Layer 8 of a small transformer language model trained on English Wikipedia (14 layers, counted from 0, width 128).
A neuron's activation on a vector x is GELU(weights . x + bias), where the dot is the dot product.
The model reads these tokens: "st" "a" "ur" "ant" "s" "." " The" " serv" "ice" " has" " s" "ince" " ex" "p" "and" "ed" " to" " c" "over" " more" " th" "an" " "

The vector x that enters this layer's MLP at each token. A number n stands for n times 0.044.
0 "st": -8 -35 -25 3 -1 -4 -32 7 2 -24 5 -5 -5 -16 3 -13 35 -3 -20 -3 23 9 21 17 -12 -16 27 -21 2 -17 20 -29 -15 21 2 18 16 29 19 -32 -30 16 -12 -4 44 11 -5 59 -4 -13 25 -22 -5 22 19 27 7 -28 -3 23 -17 39 25 -81 -6 40 -21 14 -7 34 32 13 34 18 14 -32 12 -71 20 8 -38 2 -7 3 -6 17 -19 -16 -14 7 -2 6 5 42 -6 7 3 4 22 -8 10 27 -41 -24 -19 -24 2 4 23 24 12 11 -29 -23 -7 0 0 19 -15 -15 -32 3 23 9 13 -36 28 -64
1 "a": 1 -38 -17 -17 -20 -24 -29 12 27 -31 -20 -33 -21 -14 -16 -7 16 -20 -25 17 -27 29 20 9 -27 15 8 -20 28 20 14 -1 48 47 37 59 40 -4 6 -30 -4 -8 -13 5 -4 -2 18 12 2 -11 -15 -26 36 21 0 1 -6 -18 -27 -15 35 22 26 -58 -35 -21 5 -11 19 -6 19 -11 49 2 13 -20 56 -37 33 -9 -26 -39 -46 9 -6 -11 -20 27 -12 -13 19 36 10 -2 -17 -23 22 38 15 -7 13 55 -32 -11 -9 -12 -3 12 -21 10 17 12 -22 -31 32 -5 6 4 11 -6 -11 18 42 23 -4 -33 -18 1
2 "ur": 4 -32 1 -33 13 -19 -25 8 21 -10 -4 -16 22 -7 -10 -28 0 14 -25 20 -18 35 5 6 -39 3 28 -27 17 38 1 -30 43 44 36 25 21 -38 20 -13 36 -26 -22 -14 25 -3 23 23 23 -23 -4 -3 43 16 15 -5 0 9 0 -23 -11 1 4 -59 -5 -16 12 -4 6 -11 -15 -43 25 -1 36 -27 16 2 10 22 -12 -26 2 -19 -29 3 -27 3 -53 4 12 27 32 27 -62 -52 4 28 35 -10 10 29 -48 10 42 13 -3 4 -23 25 8 -5 -37 -9 5 10 14 -8 -21 18 -36 0 41 28 -20 -15 28 -15
3 "ant": 16 -36 -24 -4 -20 1 -1 23 30 -21 -18 -51 50 -14 -28 -28 -8 9 -42 4 0 25 -4 34 -44 -14 -8 -9 24 15 27 -20 33 38 33 39 34 -3 36 -16 33 -8 -14 -8 12 4 39 26 11 -29 7 2 32 -1 7 10 -10 1 10 -45 15 -2 14 -86 -32 -10 2 32 -21 7 -3 -31 54 -12 10 -2 23 -19 -11 11 -7 -21 -13 -11 -27 2 -19 -2 -20 4 7 18 17 58 -35 -27 -17 22 32 9 13 22 -16 -4 -5 -20 -10 8 -29 31 9 -5 -33 -7 5 -8 8 13 -5 34 -33 23 12 18 -5 -42 -7 1
4 "s": 21 -75 -30 18 2 -5 5 10 40 -12 2 -30 31 -23 -34 -10 20 12 -36 14 -33 35 11 33 -24 26 10 12 38 15 14 -12 9 37 25 32 38 -12 18 0 18 0 -2 9 22 -7 11 4 9 -31 10 -15 14 14 -4 -3 -18 5 -4 -15 39 -13 11 -72 -19 9 -4 -8 27 36 5 -33 34 -27 13 -22 19 -23 12 3 -6 1 -34 -19 -28 -17 -38 16 -60 -2 13 42 -6 24 -16 -6 -1 1 29 -3 30 15 -47 -12 3 -17 -26 4 -56 24 15 6 -17 -20 24 10 -6 12 -20 21 -17 14 1 44 -15 -55 8 9
5 ".": 4 -56 19 5 -8 -2 -10 14 18 -8 16 -20 18 -28 -40 1 10 10 -48 7 15 47 16 32 -29 4 -7 -4 10 -1 33 -9 30 44 34 44 35 -6 22 -25 15 -2 -5 -11 28 -22 10 45 10 -22 20 -3 -6 12 6 -12 8 0 -12 -7 -25 29 5 -81 -10 18 9 -4 15 10 39 -15 28 16 -13 -22 22 -33 8 8 -14 7 -20 -3 -12 -12 -30 -4 -41 -24 8 11 -7 50 -5 -1 -18 13 31 6 -3 54 -52 -37 -32 -20 -6 12 -5 17 7 15 -34 -16 1 -1 -22 -8 -11 7 -67 10 21 39 -6 -29 19 -26
6 " The": 14 -35 2 -2 5 14 -14 7 20 -15 -2 -17 21 -13 -2 -13 -25 -4 -28 2 12 8 46 19 -40 -10 -24 33 -13 10 21 -42 16 47 23 35 62 -4 6 -57 10 -5 -15 10 1 -18 38 30 0 -16 27 0 16 20 -2 -2 -13 -11 -14 -13 16 -9 18 -94 -5 27 -14 17 27 8 37 -28 29 5 22 -31 13 -37 -19 19 -50 8 -30 -22 -1 6 -17 0 -32 -17 -2 23 17 61 10 -4 -19 2 17 -10 1 51 -45 -4 -16 -10 0 24 -3 21 0 -10 -9 1 -2 -1 -14 -13 -12 -4 -29 21 9 25 -1 -22 24 -17
7 " serv": 12 -21 -24 11 -2 0 -23 5 34 -3 -9 -14 16 -19 -25 11 28 2 -25 5 5 28 20 30 -41 14 -3 -33 -4 28 5 -33 30 26 16 83 37 -2 -14 -3 11 23 -40 -9 -5 -3 20 -3 42 -8 42 10 3 23 -18 17 -1 -19 -6 -11 39 0 -1 -60 -15 21 15 0 6 -5 24 -18 47 -37 31 -1 35 -54 4 -5 -21 10 -6 -26 -16 -3 11 18 -37 11 1 35 -10 12 -6 -19 -31 2 2 -6 -8 33 -46 0 -28 3 12 8 -39 30 -10 -32 -54 -47 6 -10 13 7 -20 8 -46 9 6 52 8 -12 28 -11
8 "ice": 3 -18 -63 -18 26 -9 -15 22 27 -8 -18 -36 43 -19 -17 -10 -2 11 -24 12 9 18 13 27 -29 4 12 -22 28 25 29 -22 30 22 0 52 37 -8 17 -1 53 14 -2 21 21 7 25 0 14 -19 24 14 -1 0 14 -20 17 -23 -8 -4 26 -36 -17 -86 -28 -12 11 -10 22 -13 11 -46 34 -6 34 -20 21 -38 -3 1 -38 20 -25 -16 -15 -18 -17 11 -45 -11 26 31 -18 26 -15 -5 2 -3 22 2 -8 33 -39 4 -15 -23 -24 27 -21 23 0 10 -17 -23 33 1 -3 -19 3 18 -23 -11 33 62 0 -28 9 -19
9 " has": 20 -55 -5 10 29 -10 -27 7 21 14 16 -25 -3 9 0 4 11 4 9 2 11 35 14 27 -19 8 -3 13 25 12 11 -4 16 29 34 62 18 -13 31 -53 20 9 -17 -16 37 1 1 10 37 -27 16 4 -3 -13 0 -9 -6 -9 3 -15 11 0 14 -80 -30 13 -3 6 18 19 1 -40 22 5 24 -23 15 -47 15 21 -42 2 -47 -29 -9 -16 -23 -25 -31 6 4 27 20 6 13 -17 -42 23 44 4 -2 37 -45 1 -33 -23 -9 -15 -23 28 13 11 -24 -42 0 1 -2 -4 -13 23 -39 2 17 38 6 -40 24 -15
10 " s": 5 -54 -6 -28 13 -14 -26 23 11 -22 2 -28 40 3 7 -16 6 11 -16 -16 20 -10 24 17 -6 13 -9 19 40 2 14 -45 6 47 55 35 30 -32 36 -38 34 20 -32 -9 30 -10 6 -26 -3 -19 6 -22 -2 27 10 -17 -26 -4 1 -1 25 1 -3 -80 -15 16 1 -1 38 21 8 -31 45 -5 -7 30 14 -51 44 1 -12 -8 -17 -13 -20 -35 -11 4 -16 1 -1 15 19 4 30 6 -7 -9 24 2 18 53 -24 -15 -12 -12 -3 18 3 1 24 17 -30 -1 -11 -14 -8 11 -44 -22 -52 21 15 10 11 -12 21 -21
11 "ince": 5 -32 6 -13 -1 -22 -44 16 14 -24 23 -17 38 8 3 -13 15 12 -30 -11 20 15 29 42 -25 38 -29 22 10 3 40 -31 9 41 10 59 30 -11 -2 -41 -8 -7 -9 -5 48 26 16 31 31 -26 12 -19 -8 -1 -9 -5 -5 3 -10 3 -6 -5 -6 -81 1 7 21 4 36 3 33 -45 61 1 1 -7 -25 -34 25 18 -25 -2 -19 -33 -7 -24 -4 4 -20 -11 -2 26 35 14 20 -12 -16 14 5 11 -15 34 5 -3 -28 -29 -29 8 -4 -4 -14 3 -5 -28 -27 -24 17 19 -12 0 -49 12 38 22 6 -17 11 -41
12 " ex": 24 -35 24 -8 5 -20 -14 21 20 -25 0 -17 3 -24 -16 22 23 -13 15 -26 -12 25 36 27 -18 4 -1 17 -8 29 9 -23 -21 52 55 56 28 21 9 -14 38 2 -19 -8 5 8 15 18 5 0 3 2 -9 43 3 -3 -18 -35 5 -1 17 -30 14 -70 4 1 0 13 1 17 9 -45 39 4 43 -5 -5 -48 21 -4 -29 3 -1 -10 -5 -28 5 15 -45 -20 -13 8 27 -2 -1 -29 -18 13 63 29 8 37 -36 -5 -42 -10 2 3 5 -24 21 -6 -27 -36 11 -5 -13 -18 -36 -24 -22 6 1 29 -15 -22 38 -30
13 "p": 2 -24 38 -1 12 15 7 10 -2 -44 21 -41 -17 35 -26 -18 3 -2 -31 -22 33 16 53 22 -24 2 1 6 27 38 0 -47 20 4 41 3 51 7 34 -3 13 16 -1 -16 -5 -31 7 -13 17 -29 53 -2 26 -6 27 -25 2 -37 12 -26 42 10 24 -13 1 5 -38 14 -5 10 -23 -36 3 -17 31 9 4 -30 36 3 26 -29 -44 -3 -21 -18 -22 16 7 -2 5 38 14 -18 0 -14 -19 31 5 20 10 22 -23 -33 -36 -32 21 31 -11 -16 19 -14 -3 -25 -25 -5 24 -17 23 -48 -43 -8 20 26 4 -16 2 -33
14 "and": 19 -24 4 -32 -10 2 -9 3 -4 -48 7 -47 27 2 -20 -43 -2 -11 -32 -5 22 50 13 8 -26 -5 6 -18 50 36 16 -15 25 30 9 23 48 -24 37 -40 7 46 -21 12 28 -9 15 5 -4 2 25 -5 9 -19 32 -3 -13 -7 -10 -36 39 11 -24 -22 -14 -36 7 11 21 -3 14 -30 32 -5 26 24 39 -13 37 6 -6 -24 -49 -9 -12 -23 33 1 -33 -1 30 41 23 1 -18 -42 -13 29 25 -9 -18 17 -2 -14 -13 10 -32 -18 -12 12 19 -3 -41 -10 -37 20 28 -40 -5 2 -31 0 47 13 -3 -3 1 -18
15 "ed": 31 -23 1 -11 -2 1 -16 15 19 -45 2 -41 27 -18 -54 -35 5 -16 -24 -8 44 49 13 42 -44 -7 5 0 44 19 -3 -34 9 21 33 38 40 1 20 -27 6 27 -13 -9 38 -10 -4 20 14 -13 6 9 15 -34 35 7 3 -13 -2 -31 17 4 -20 -64 -18 -25 -12 11 14 -5 -14 -15 32 13 7 18 27 -28 25 -18 5 -11 -44 -26 -6 -23 -15 10 -33 14 4 15 16 16 -20 -18 -6 29 40 1 -4 3 -43 -15 -15 7 -28 20 -34 14 32 22 -33 -3 -45 8 20 -13 4 26 -19 11 40 35 12 -17 17 -13
16 " to": 21 -41 26 -8 6 -2 -21 21 35 -44 -16 -9 41 -6 -38 5 24 -18 -23 -6 1 31 12 47 -2 26 -9 33 4 0 -11 -24 6 48 34 41 10 -9 7 -42 -3 4 0 -8 54 6 9 19 36 -10 14 1 15 8 -2 -7 5 -18 -21 -30 2 -4 4 -72 -21 11 -14 11 3 -11 24 -24 55 -4 18 0 7 -39 24 6 -43 2 -30 3 -16 -30 5 1 -50 15 -3 21 1 23 22 -3 -26 16 21 2 -11 24 -30 -18 -22 -24 -22 14 -46 26 -1 -13 -6 2 -34 9 -4 -8 0 16 -36 -8 27 59 25 -29 20 -33
17 " c": 0 -51 18 2 8 -7 -17 47 6 -31 -6 -33 14 -17 -6 3 26 4 -11 -13 0 27 3 17 -30 -13 -23 20 31 29 -6 -45 4 28 42 40 13 6 -4 -36 36 0 -25 -1 32 3 15 31 11 -19 23 -4 19 7 -14 2 -20 -21 -8 0 23 -7 39 -49 -18 13 -25 16 1 -17 7 -48 36 -13 2 -2 36 -50 29 9 -5 9 -17 12 -29 -8 12 -22 -15 -2 -14 29 28 20 21 -3 -25 24 14 -5 25 69 -67 -22 -6 -13 -15 37 15 -26 4 -10 -2 9 -27 -3 -40 0 -10 -3 -61 -2 31 21 -10 -6 28 -20
18 "over": 20 -35 25 -22 14 -15 -3 21 15 -24 15 -22 17 -24 -38 10 2 -31 -28 -21 2 23 14 44 -48 8 12 7 39 23 -15 -9 -9 57 28 31 49 33 -22 -8 -2 -2 -5 10 25 8 6 12 26 18 24 7 21 -30 14 13 -32 -42 25 -13 54 -3 -18 -45 -4 19 7 -7 20 0 30 -45 37 -2 44 -8 31 -10 2 10 -29 -6 -45 12 -3 -27 -16 6 -53 -40 24 21 17 -7 -24 -35 -37 30 24 -4 2 10 -26 -11 -8 -2 -21 4 -2 -11 14 1 -24 3 -3 3 -13 -4 -28 17 -43 21 -8 10 -22 3 43 -42
19 " more": 49 -46 14 -14 12 -24 14 9 -5 -36 12 -2 27 10 -14 0 23 -27 -44 12 10 49 13 23 -30 1 8 38 29 13 23 -14 -7 5 18 34 30 18 1 -24 -12 7 -8 -22 17 11 -8 12 13 -31 5 -18 19 10 -2 4 -11 -26 -2 12 29 -9 -22 -89 -10 20 -8 1 6 -12 -1 -19 39 -10 68 9 15 -30 11 2 -41 21 -41 0 -4 8 -19 -13 -24 12 -7 24 32 21 -24 -9 -46 17 28 -1 -5 41 -35 -11 -12 -21 -22 -4 -42 21 6 7 -8 -10 12 -4 -16 0 -27 23 -25 3 -11 32 31 -22 20 -21
20 " th": 19 -25 20 -36 23 -27 -33 41 25 -37 9 -10 17 8 2 -4 18 22 -41 19 0 39 36 -9 -23 16 21 18 26 3 -10 -67 15 24 34 21 14 3 15 7 20 1 -32 -32 -7 -27 4 38 45 -24 24 -3 9 4 -3 -26 6 -12 -23 -17 7 22 -8 -60 -17 34 -10 -13 14 8 10 -13 21 -4 19 26 13 -16 27 6 -5 7 -31 18 -13 -21 -16 2 -5 7 -22 32 59 11 12 -13 -28 14 -19 14 1 58 -38 2 12 -13 -23 18 -45 10 16 14 13 -20 -47 -22 -3 -17 -10 -21 -29 2 9 23 10 -27 -14 -49
21 "an": 37 4 -11 -30 2 -21 -16 2 29 -45 -8 -4 23 -22 6 0 23 1 -35 -14 -17 46 38 24 1 6 -14 44 -5 -1 -6 -25 39 36 47 53 38 42 -18 -32 9 -40 -28 -18 17 20 22 15 -20 -18 35 -22 -4 -13 9 -3 -46 -18 12 -4 12 38 -20 -66 -39 7 -12 -10 -9 -4 -7 -43 33 2 22 30 12 -15 21 32 -14 4 -11 -12 17 -10 -41 0 -38 23 -1 15 17 9 -5 -19 -25 34 11 -18 1 17 -19 18 -12 -29 -33 17 -29 -3 10 -11 3 -11 -28 21 10 5 3 -14 -30 25 50 21 7 -6 -10 -3
22 " ": 4 -21 -4 -19 14 -18 -19 22 31 -21 -19 -26 56 20 -8 15 27 -14 -32 -2 16 47 21 28 13 9 -8 51 9 -7 4 -30 14 49 29 18 27 27 -7 -30 18 -3 -30 -36 34 0 34 33 34 -7 -8 -33 -12 3 2 -17 -31 -20 -2 -28 12 26 -28 -69 6 12 -6 -3 13 -26 -9 -32 34 -13 -7 9 68 -36 20 -24 1 13 -10 9 -16 26 -29 -8 -10 -24 7 39 3 14 2 -22 -16 8 5 4 19 32 -38 -23 -19 -25 -3 16 -36 -13 32 -20 3 2 -14 -3 -9 3 -8 -2 -22 1 20 43 16 -42 7 -33

Each question shows the input weights of one neuron of the MLP. A number n stands for n times 0.0089.

n45 (bias -0.031): 7 -2 5 1 36 -30 -41 6 -8 18 -1 17 -27 -35 -3 16 -13 20 -21 -29 38 -11 14 26 -36 18 23 -8 -48 -23 -2 18 -7 28 -25 -21 13 -21 -18 25 -4 6 -23 -1 3 21 3 20 -13 -17 -6 13 -1 -10 4 6 11 21 9 -3 -1 -22 17 -11 20 -7 19 6 -33 2 -30 -4 0 -18 10 35 17 26 -20 12 -8 11 -11 2 13 24 15 -21 20 14 -7 -26 37 5 -1 -7 16 49 11 -31 -34 15 2 -32 35 0 -6 -13 13 9 5 -31 -16 46 17 6 -30 28 3 -1 -18 -1 -15 -10 -10 24 -10 9
On which two tokens does it fire most, strongest first? 2 "ur", 18 "over"

n490 (bias -0.023): 1 -25 2 11 -4 6 1 10 -9 17 -8 -5 -9 -36 -25 9 -1 19 17 6 2 -4 -18 -28 6 -9 8 1 16 18 1 26 -12 43 -10 -16 4 7 8 4 -22 -15 -4 45 -9 -6 -6 -10 24 22 18 -29 1 39 10 -31 29 19 -36 -5 -8 13 -3 43 -15 20 7 -14 -38 39 -4 13 9 -7 -7 -13 11 13 4 27 2 -6 15 -8 -13 25 12 -34 -3 -23 -17 -1 -10 1 -18 6 -38 1 -25 7 -20 2 -10 19 2 8 8 -15 27 14 7 -9 -27 7 -21 -9 4 9 -5 -3 -14 -18 35 3 -41 9 -20 -5
It fires most on token 5 "."

n448 (bias -0.020): -18 42 13 -16 -22 1 4 -5 -14 22 -3 7 8 15 1 -10 29 19 -11 -48 12 -1 -29 -26 18 16 13 5 -8 20 -35 -10 -5 29 -9 -29 -30 13 35 -23 -19 19 -15 -4 23 4 -1 43 -12 36 31 -14 -2 5 9 -10 -6 8 18 -33 7 -14 14 -10 -21 -26 7 -16 42 23 40 -2 8 -15 0 -16 -19 -11 2 -17 -31 -16 -22 14 2 -17 30 -13 15 22 -17 -23 -4 -24 -10 18 -10 -20 -2 -28 -21 14 -1 29 -40 -30 39 30 -15 6 19 -28 -12 42 -18 -11 12 -2 3 12 33 -11 -18 -8 2 -4 -35 21
Its three highest activations, in order, are on tokens 16 " to", 14 "and", 0 "st"

n341 (bias -0.031): -8 -4 -26 5 1 2 7 30 1 -2 -1 -13 -6 14 23 10 38 10 -2 -5 26 -8 33 -30 -28 -10 2 -14 -6 -5 -28 -1 10 8 14 -6 -27 5 21 29 -38 30 4 -25 10 6 2 4 -15 -4 -3 26 -5 30 -39 17 23 21 -10 -1 -67 -19 24 -11 -18 -7 20 26 18 19 7 -23 6 34 5 -16 -32 14 19 -5 1 -35 8 2 19 18 -17 -1 6 12 16 -20 -34 -26 9 20 37 22 -16 -9 -2 51 9 4 -8 -5 -43 9 11 24 -21 -36 -33 12 -19 11 12 -18 29 -16 6 -28 8 -30 7 -21 9 -1
It fires most on token 0 "st"

n408 (bias -0.009): -1 -25 28 -3 -31 -2 -7 -39 47 -4 -4 13 -6 9 7 -3 0 -5 76 12 -3 -6 11 3 -20 -2 -1 13 -29 0 12 27 5 -9 17 -1 -13 1 -9 -1 12 4 19 -5 -6 -3 -13 48 -17 -9 7 2 0 -11 11 -1 20 5 32 4 -6 -28 -1 -1 19 -6 8 -1 3 -14 -3 -13 -8 22 16 13 -19 -7 -25 29 -26 -7 7 1 -21 -27 -12 -2 0 5 -4 -3 -17 -8 -2 -23 1 1 -41 10 24 -2 -17 -12 -23 10 0 11 6 -12 -12 -3 17 -5 16 15 -4 -9 -1 20 33 -4 27 7 -18 -1 16 11
On which token does it fire most, and how strongly? 12 " ex", at about 1.7

n139 (bias -0.019): -12 -12 -7 -7 11 -6 17 13 27 14 -5 14 22 -21 14 -10 -8 -22 -13 -16 25 43 -23 -8 -29 20 -10 10 -26 -15 -31 -22 -15 1 16 -11 -8 10 -13 -22 -22 4 20 -24 -14 -38 -18 1 2 20 14 -12 16 -10 -9 22 35 12 44 -16 23 -11 25 13 -8 -6 12 10 12 5 15 -4 -14 16 -27 -11 -15 -19 8 -10 16 39 5 25 22 -20 -42 1 26 2 23 -11 -9 -4 2 -2 -22 1 41 38 -8 -12 -13 8 2 15 -4 2 -9 -19 -12 3 1 10 -13 -14 -9 12 -1 -6 21 4 -30 -27 4 9 -18 -26
It fires most on token 18 "over"

n94 (bias -0.023): -32 -27 -15 8 28 -5 -25 -13 8 -11 15 -27 -13 14 8 -10 32 17 -36 -18 -10 -4 -26 -12 14 0 -21 16 22 -10 -9 3 -21 -14 -26 -30 0 -2 5 -22 5 -7 17 -1 7 -15 -30 17 8 23 20 6 6 13 0 -2 31 -6 19 33 -22 -3 0 3 33 24 9 30 5 3 24 30 0 8 9 -26 5 -26 3 -14 -3 -6 27 14 29 -15 15 -30 1 15 -1 -2 -6 -1 13 5 -3 -1 -13 -2 -6 -20 22 -24 15 11 1 2 17 21 -8 -11 -10 23 -15 -2 1 -12 19 -21 13 -8 3 15 -3 -19 19 -46
It fires most on token 0 "st"

n323 (bias -0.037): 15 -17 1 34 31 9 -1 -10 -20 -2 17 9 -24 -5 12 11 -8 1 3 10 3 5 -18 -21 7 -11 -27 5 -11 7 1 16 -7 8 -16 -19 24 12 -9 -19 -29 -14 -18 19 6 -6 7 -45 -11 -6 20 17 -13 12 -32 20 10 -27 25 -4 4 4 8 -20 45 -8 -24 6 -32 -26 2 34 16 17 30 -7 -30 -14 4 -25 -1 -2 -16 28 -10 14 8 -47 28 -10 -25 2 29 10 2 -16 3 24 -13 -7 5 -24 34 -1 52 33 11 2 5 44 -19 6 14 -40 29 10 -12 -29 15 -18 -14 -4 -31 20 -5 -10 9 -24
On which token does it fire most, and how strongly? 19 " more", at about 1.2

n98 (bias -0.030): 16 36 -5 11 -8 14 -34 17 -2 -39 10 26 3 -26 -21 -3 19 12 25 -14 18 17 -11 -3 12 -28 -9 27 -18 -7 -2 10 -28 32 6 -20 8 -9 1 4 14 21 13 22 -30 18 -1 8 1 -3 -19 -32 13 -18 13 10 -31 -19 40 18 -19 -10 -7 -25 -8 -49 -33 11 9 1 2 -2 12 -17 -28 -2 -39 16 22 -15 -11 -6 24 -24 14 -3 -15 -35 5 -2 9 -2 28 3 -39 11 18 6 9 9 5 -9 19 15 -3 20 12 28 -9 -20 24 -6 -9 3 17 3 -24 -25 -5 11 4 -16 -12 7 -16 18 9 12
On which token does it fire most, and how strongly? 12 " ex", at about 2.3

n38 (bias -0.028): -36 8 18 8 14 -26 13 -50 8 29 25 -15 7 12 -27 5 4 -18 -15 -3 8 -6 -7 7 -17 -14 13 -15 8 34 -7 -28 4 -12 -22 -11 -7 8 -19 -18 19 0 -6 -5 7 -8 27 14 -10 -13 -15 16 31 4 -12 29 20 7 42 9 -23 2 -2 12 5 11 14 -6 35 21 -14 8 -27 7 -19 2 -12 -13 16 1 6 -26 14 -7 7 26 24 -9 -10 2 -19 -4 25 16 -21 -14 -9 10 5 -15 -20 -7 -10 -22 -14 4 -7 16 -7 -21 21 -8 5 -37 -14 15 -2 -18 -3 -8 35 22 -14 -22 -4 -3 18 10
On which token does it fire most, and how strongly? 2 "ur", at about 1.2

n106 (bias -0.029): -11 -15 -19 -10 27 -9 7 -32 -13 -20 6 58 16 -10 0 -12 1 16 30 16 -11 -4 -7 -22 -10 -10 -18 -12 3 14 12 17 2 9 3 -34 7 4 17 -24 9 -28 -30 8 -3 -6 -40 0 -6 -2 -1 18 -14 -1 -1 -4 -5 -18 0 12 -10 22 2 34 31 -13 7 9 -21 0 -17 -17 36 -4 20 11 5 -5 -35 24 -14 -8 2 1 13 -9 -12 32 -25 -27 3 24 -8 -4 -12 5 5 -31 27 -20 -2 -17 20 -9 28 -47 19 15 31 -17 -8 -19 -31 26 -10 13 4 10 26 15 27 -2 17 33 -11 -31 23 14
It fires most on token 2 "ur"

n363 (bias -0.017): 14 0 -30 5 3 16 -1 8 -6 -4 -22 -33 22 29 10 28 -5 -6 6 33 -4 -29 43 -13 17 -6 -41 -4 -4 -6 8 -7 -4 -9 -5 8 -9 -12 -22 -30 -16 -12 9 -5 33 -5 -12 -17 19 24 6 -15 -26 47 14 5 9 -4 -18 21 -32 -19 -17 15 3 -5 -1 -5 21 17 15 22 -12 -3 -12 14 -28 22 10 23 34 21 -12 -6 4 -33 -8 4 0 3 -10 8 17 11 22 12 36 -34 -2 -4 0 1 -3 -30 -43 -13 16 -1 15 18 -21 -19 -28 -23 0 32 -33 46 -5 2 17 1 31 15 -9 13 16 -7
It fires most on token 11 "ince"

n384 (bias -0.028): 5 34 -8 -14 -10 38 -5 -44 26 31 -6 20 -15 6 -32 11 7 -30 29 0 -34 2 -49 -16 6 14 -12 -5 -8 12 1 42 -15 14 7 0 -4 10 -22 32 21 8 -11 -3 -14 11 25 -23 13 24 -16 -13 9 6 1 1 2 57 14 24 27 -3 4 3 -6 7 -8 23 -9 24 -42 26 -27 -14 1 -13 9 -8 8 -2 18 29 -7 -29 20 -7 4 -31 -18 1 10 10 10 -34 -16 1 28 -7 -13 -31 -16 10 0 -1 -29 -21 5 33 -21 23 0 -7 -20 -26 12 8 -11 -18 12 18 -25 -24 12 22 -7 -6 5 -11
It fires most on token 7 " serv"

n503 (bias -0.016): 2 13 -18 -18 -22 10 -27 -21 -8 1 4 -3 -18 -8 -20 3 -8 -44 -3 -33 20 17 4 33 19 10 -16 -4 -22 25 0 11 -4 -16 25 1 8 22 1 7 37 -6 -31 -37 -1 -1 -16 13 -8 24 -32 -7 -25 -19 22 3 7 -17 1 -21 -12 11 12 17 6 16 -13 -6 21 48 8 -15 14 15 -43 21 -19 22 29 -6 13 3 -3 -5 11 -15 3 -44 18 27 -11 -41 23 6 -14 -17 1 8 1 9 -10 23 8 2 -4 -4 4 14 24 -9 1 5 -4 25 -38 0 -1 -15 17 3 10 7 -6 2 -8 -23 9 -28
It fires most on token 15 "ed"

n377 (bias -0.017): 7 -3 19 18 -31 2 -15 13 -20 -5 33 33 11 -19 -8 17 3 -12 30 -3 15 -11 -13 5 -27 -2 22 -8 -9 -5 13 -4 1 -18 19 22 -1 -30 3 -37 -36 14 -15 -11 26 -1 20 2 -1 15 -12 -4 1 -23 13 8 26 -1 28 2 -14 6 4 -7 -13 25 -2 -17 -15 37 -29 -8 27 -15 24 -1 -24 8 0 14 13 -16 -30 -7 2 -4 -16 -9 31 -5 -15 -26 4 -1 61 -20 -16 -22 -23 19 16 -4 3 -7 -9 9 -7 -6 1 11 3 -18 2 3 15 2 10 -3 -35 7 4 9 -6 2 -15 42 -12 -28
On which token does it fire most, and how strongly? 11 "ince", at about 2.4

n423 (bias -0.025): 8 -24 -19 25 0 11 58 -15 -17 2 2 -23 31 -4 21 -6 5 -19 -26 4 -2 -8 28 -2 22 -10 4 1 -17 6 1 -17 -20 -14 9 -4 -1 6 2 12 -8 6 -6 -8 7 21 -26 -1 -35 -7 17 49 15 -29 -2 -14 28 4 -7 10 -5 -36 -10 17 -20 -14 1 -21 43 20 -10 0 -22 42 23 11 8 -6 30 -5 -25 17 -2 26 -26 -20 20 -2 -30 1 -25 -5 -18 1 -6 22 24 35 3 7 -34 44 31 -28 -4 26 29 -44 14 8 -15 -4 -7 -23 -7 -22 12 5 -36 -4 6 16 12 -9 -2 -13 19 21
On which token does it fire most, and how strongly? 14 "and", at about 1.6

n310 (bias -0.018): 13 -11 -7 18 -12 11 -12 -4 10 -9 10 0 23 14 3 -12 -30 13 10 3 0 -16 -20 18 7 9 8 7 -6 -28 24 24 13 23 -43 14 9 20 9 13 8 10 -6 -8 -56 9 -16 -7 -12 2 -9 3 -34 6 19 12 -3 -28 18 1 -9 10 -18 -7 -2 14 -33 4 0 -22 13 0 -16 12 -6 -6 13 58 27 -19 -22 12 -3 12 -9 -6 3 -10 13 -7 -6 8 -25 29 -2 -13 -2 3 -28 1 11 -17 23 -11 -12 -49 -6 -2 29 -7 -6 44 23 13 7 18 -31 -5 -24 4 4 -13 -12 18 14 -9 -9 -15
On which two tokens does it fire most, strongest first? 22 " ", 8 "ice"

n338 (bias -0.015): 20 45 5 -5 -20 3 -17 6 -10 -1 -14 -1 -24 8 -12 14 -25 -5 44 -2 6 0 -3 -5 5 -30 8 -1 -10 17 7 19 -7 23 9 12 15 -6 8 15 10 -9 -29 29 -21 19 -5 -16 10 -20 0 -40 15 17 -13 21 -17 -27 -1 -6 19 -3 4 30 -5 -14 35 14 -11 2 -48 -14 21 4 24 7 -2 18 0 -5 -15 9 10 -33 28 3 -7 -10 -3 23 -8 6 13 -8 -23 -16 7 -3 13 36 -23 1 17 -12 21 28 -2 -5 -15 -29 5 -2 -1 -17 -2 -4 5 -22 1 4 6 7 12 -5 -53 5 1 -18
Its three highest activations, in order, are on tokens 12 " ex", 2 "ur", 14 "and"

n20 (bias -0.022): -8 -12 -19 19 -8 6 -18 -26 -3 8 -38 33 31 -8 39 22 26 -4 -1 25 -6 -3 22 -8 11 -16 10 4 -16 14 19 -15 16 -26 -4 -16 2 6 -3 3 -30 -11 20 -19 -12 13 -7 1 5 -24 -5 5 -20 -10 18 15 23 14 30 -9 -10 -22 -7 -5 7 -13 12 -10 10 3 7 7 -16 -2 14 10 -14 3 9 45 -48 -45 25 -10 14 10 -7 17 -1 -9 26 23 -24 -8 8 -47 2 30 -10 -10 -2 15 20 -16 -39 16 -6 -22 7 -22 5 -4 11 -13 -38 -4 5 -11 4 2 -29 18 -4 -4 -10 32 25 4
It fires most on token 11 "ince"

n125 (bias -0.023): -6 1 -9 11 -36 17 22 20 22 -13 10 -9 -18 13 -3 -4 -10 -6 35 -13 38 5 20 1 16 -29 9 -33 3 -11 -19 -12 16 20 15 33 -3 19 -6 -7 8 12 -9 -4 -28 13 1 11 -5 -11 -7 -27 7 11 -4 0 20 -3 41 -3 1 -15 2 40 2 10 10 -20 10 17 13 17 -29 0 47 38 5 20 -27 -25 17 11 -22 1 3 21 -20 -19 -14 7 4 15 -5 -33 4 1 18 20 3 38 14 -13 24 -3 -6 -43 -3 -14 -10 -6 -56 -13 27 -17 8 19 2 9 -17 -4 -14 -26 -3 -14 -12 -22 -29 -3
On which token does it fire most, and how strongly? 13 "p", at about 2.2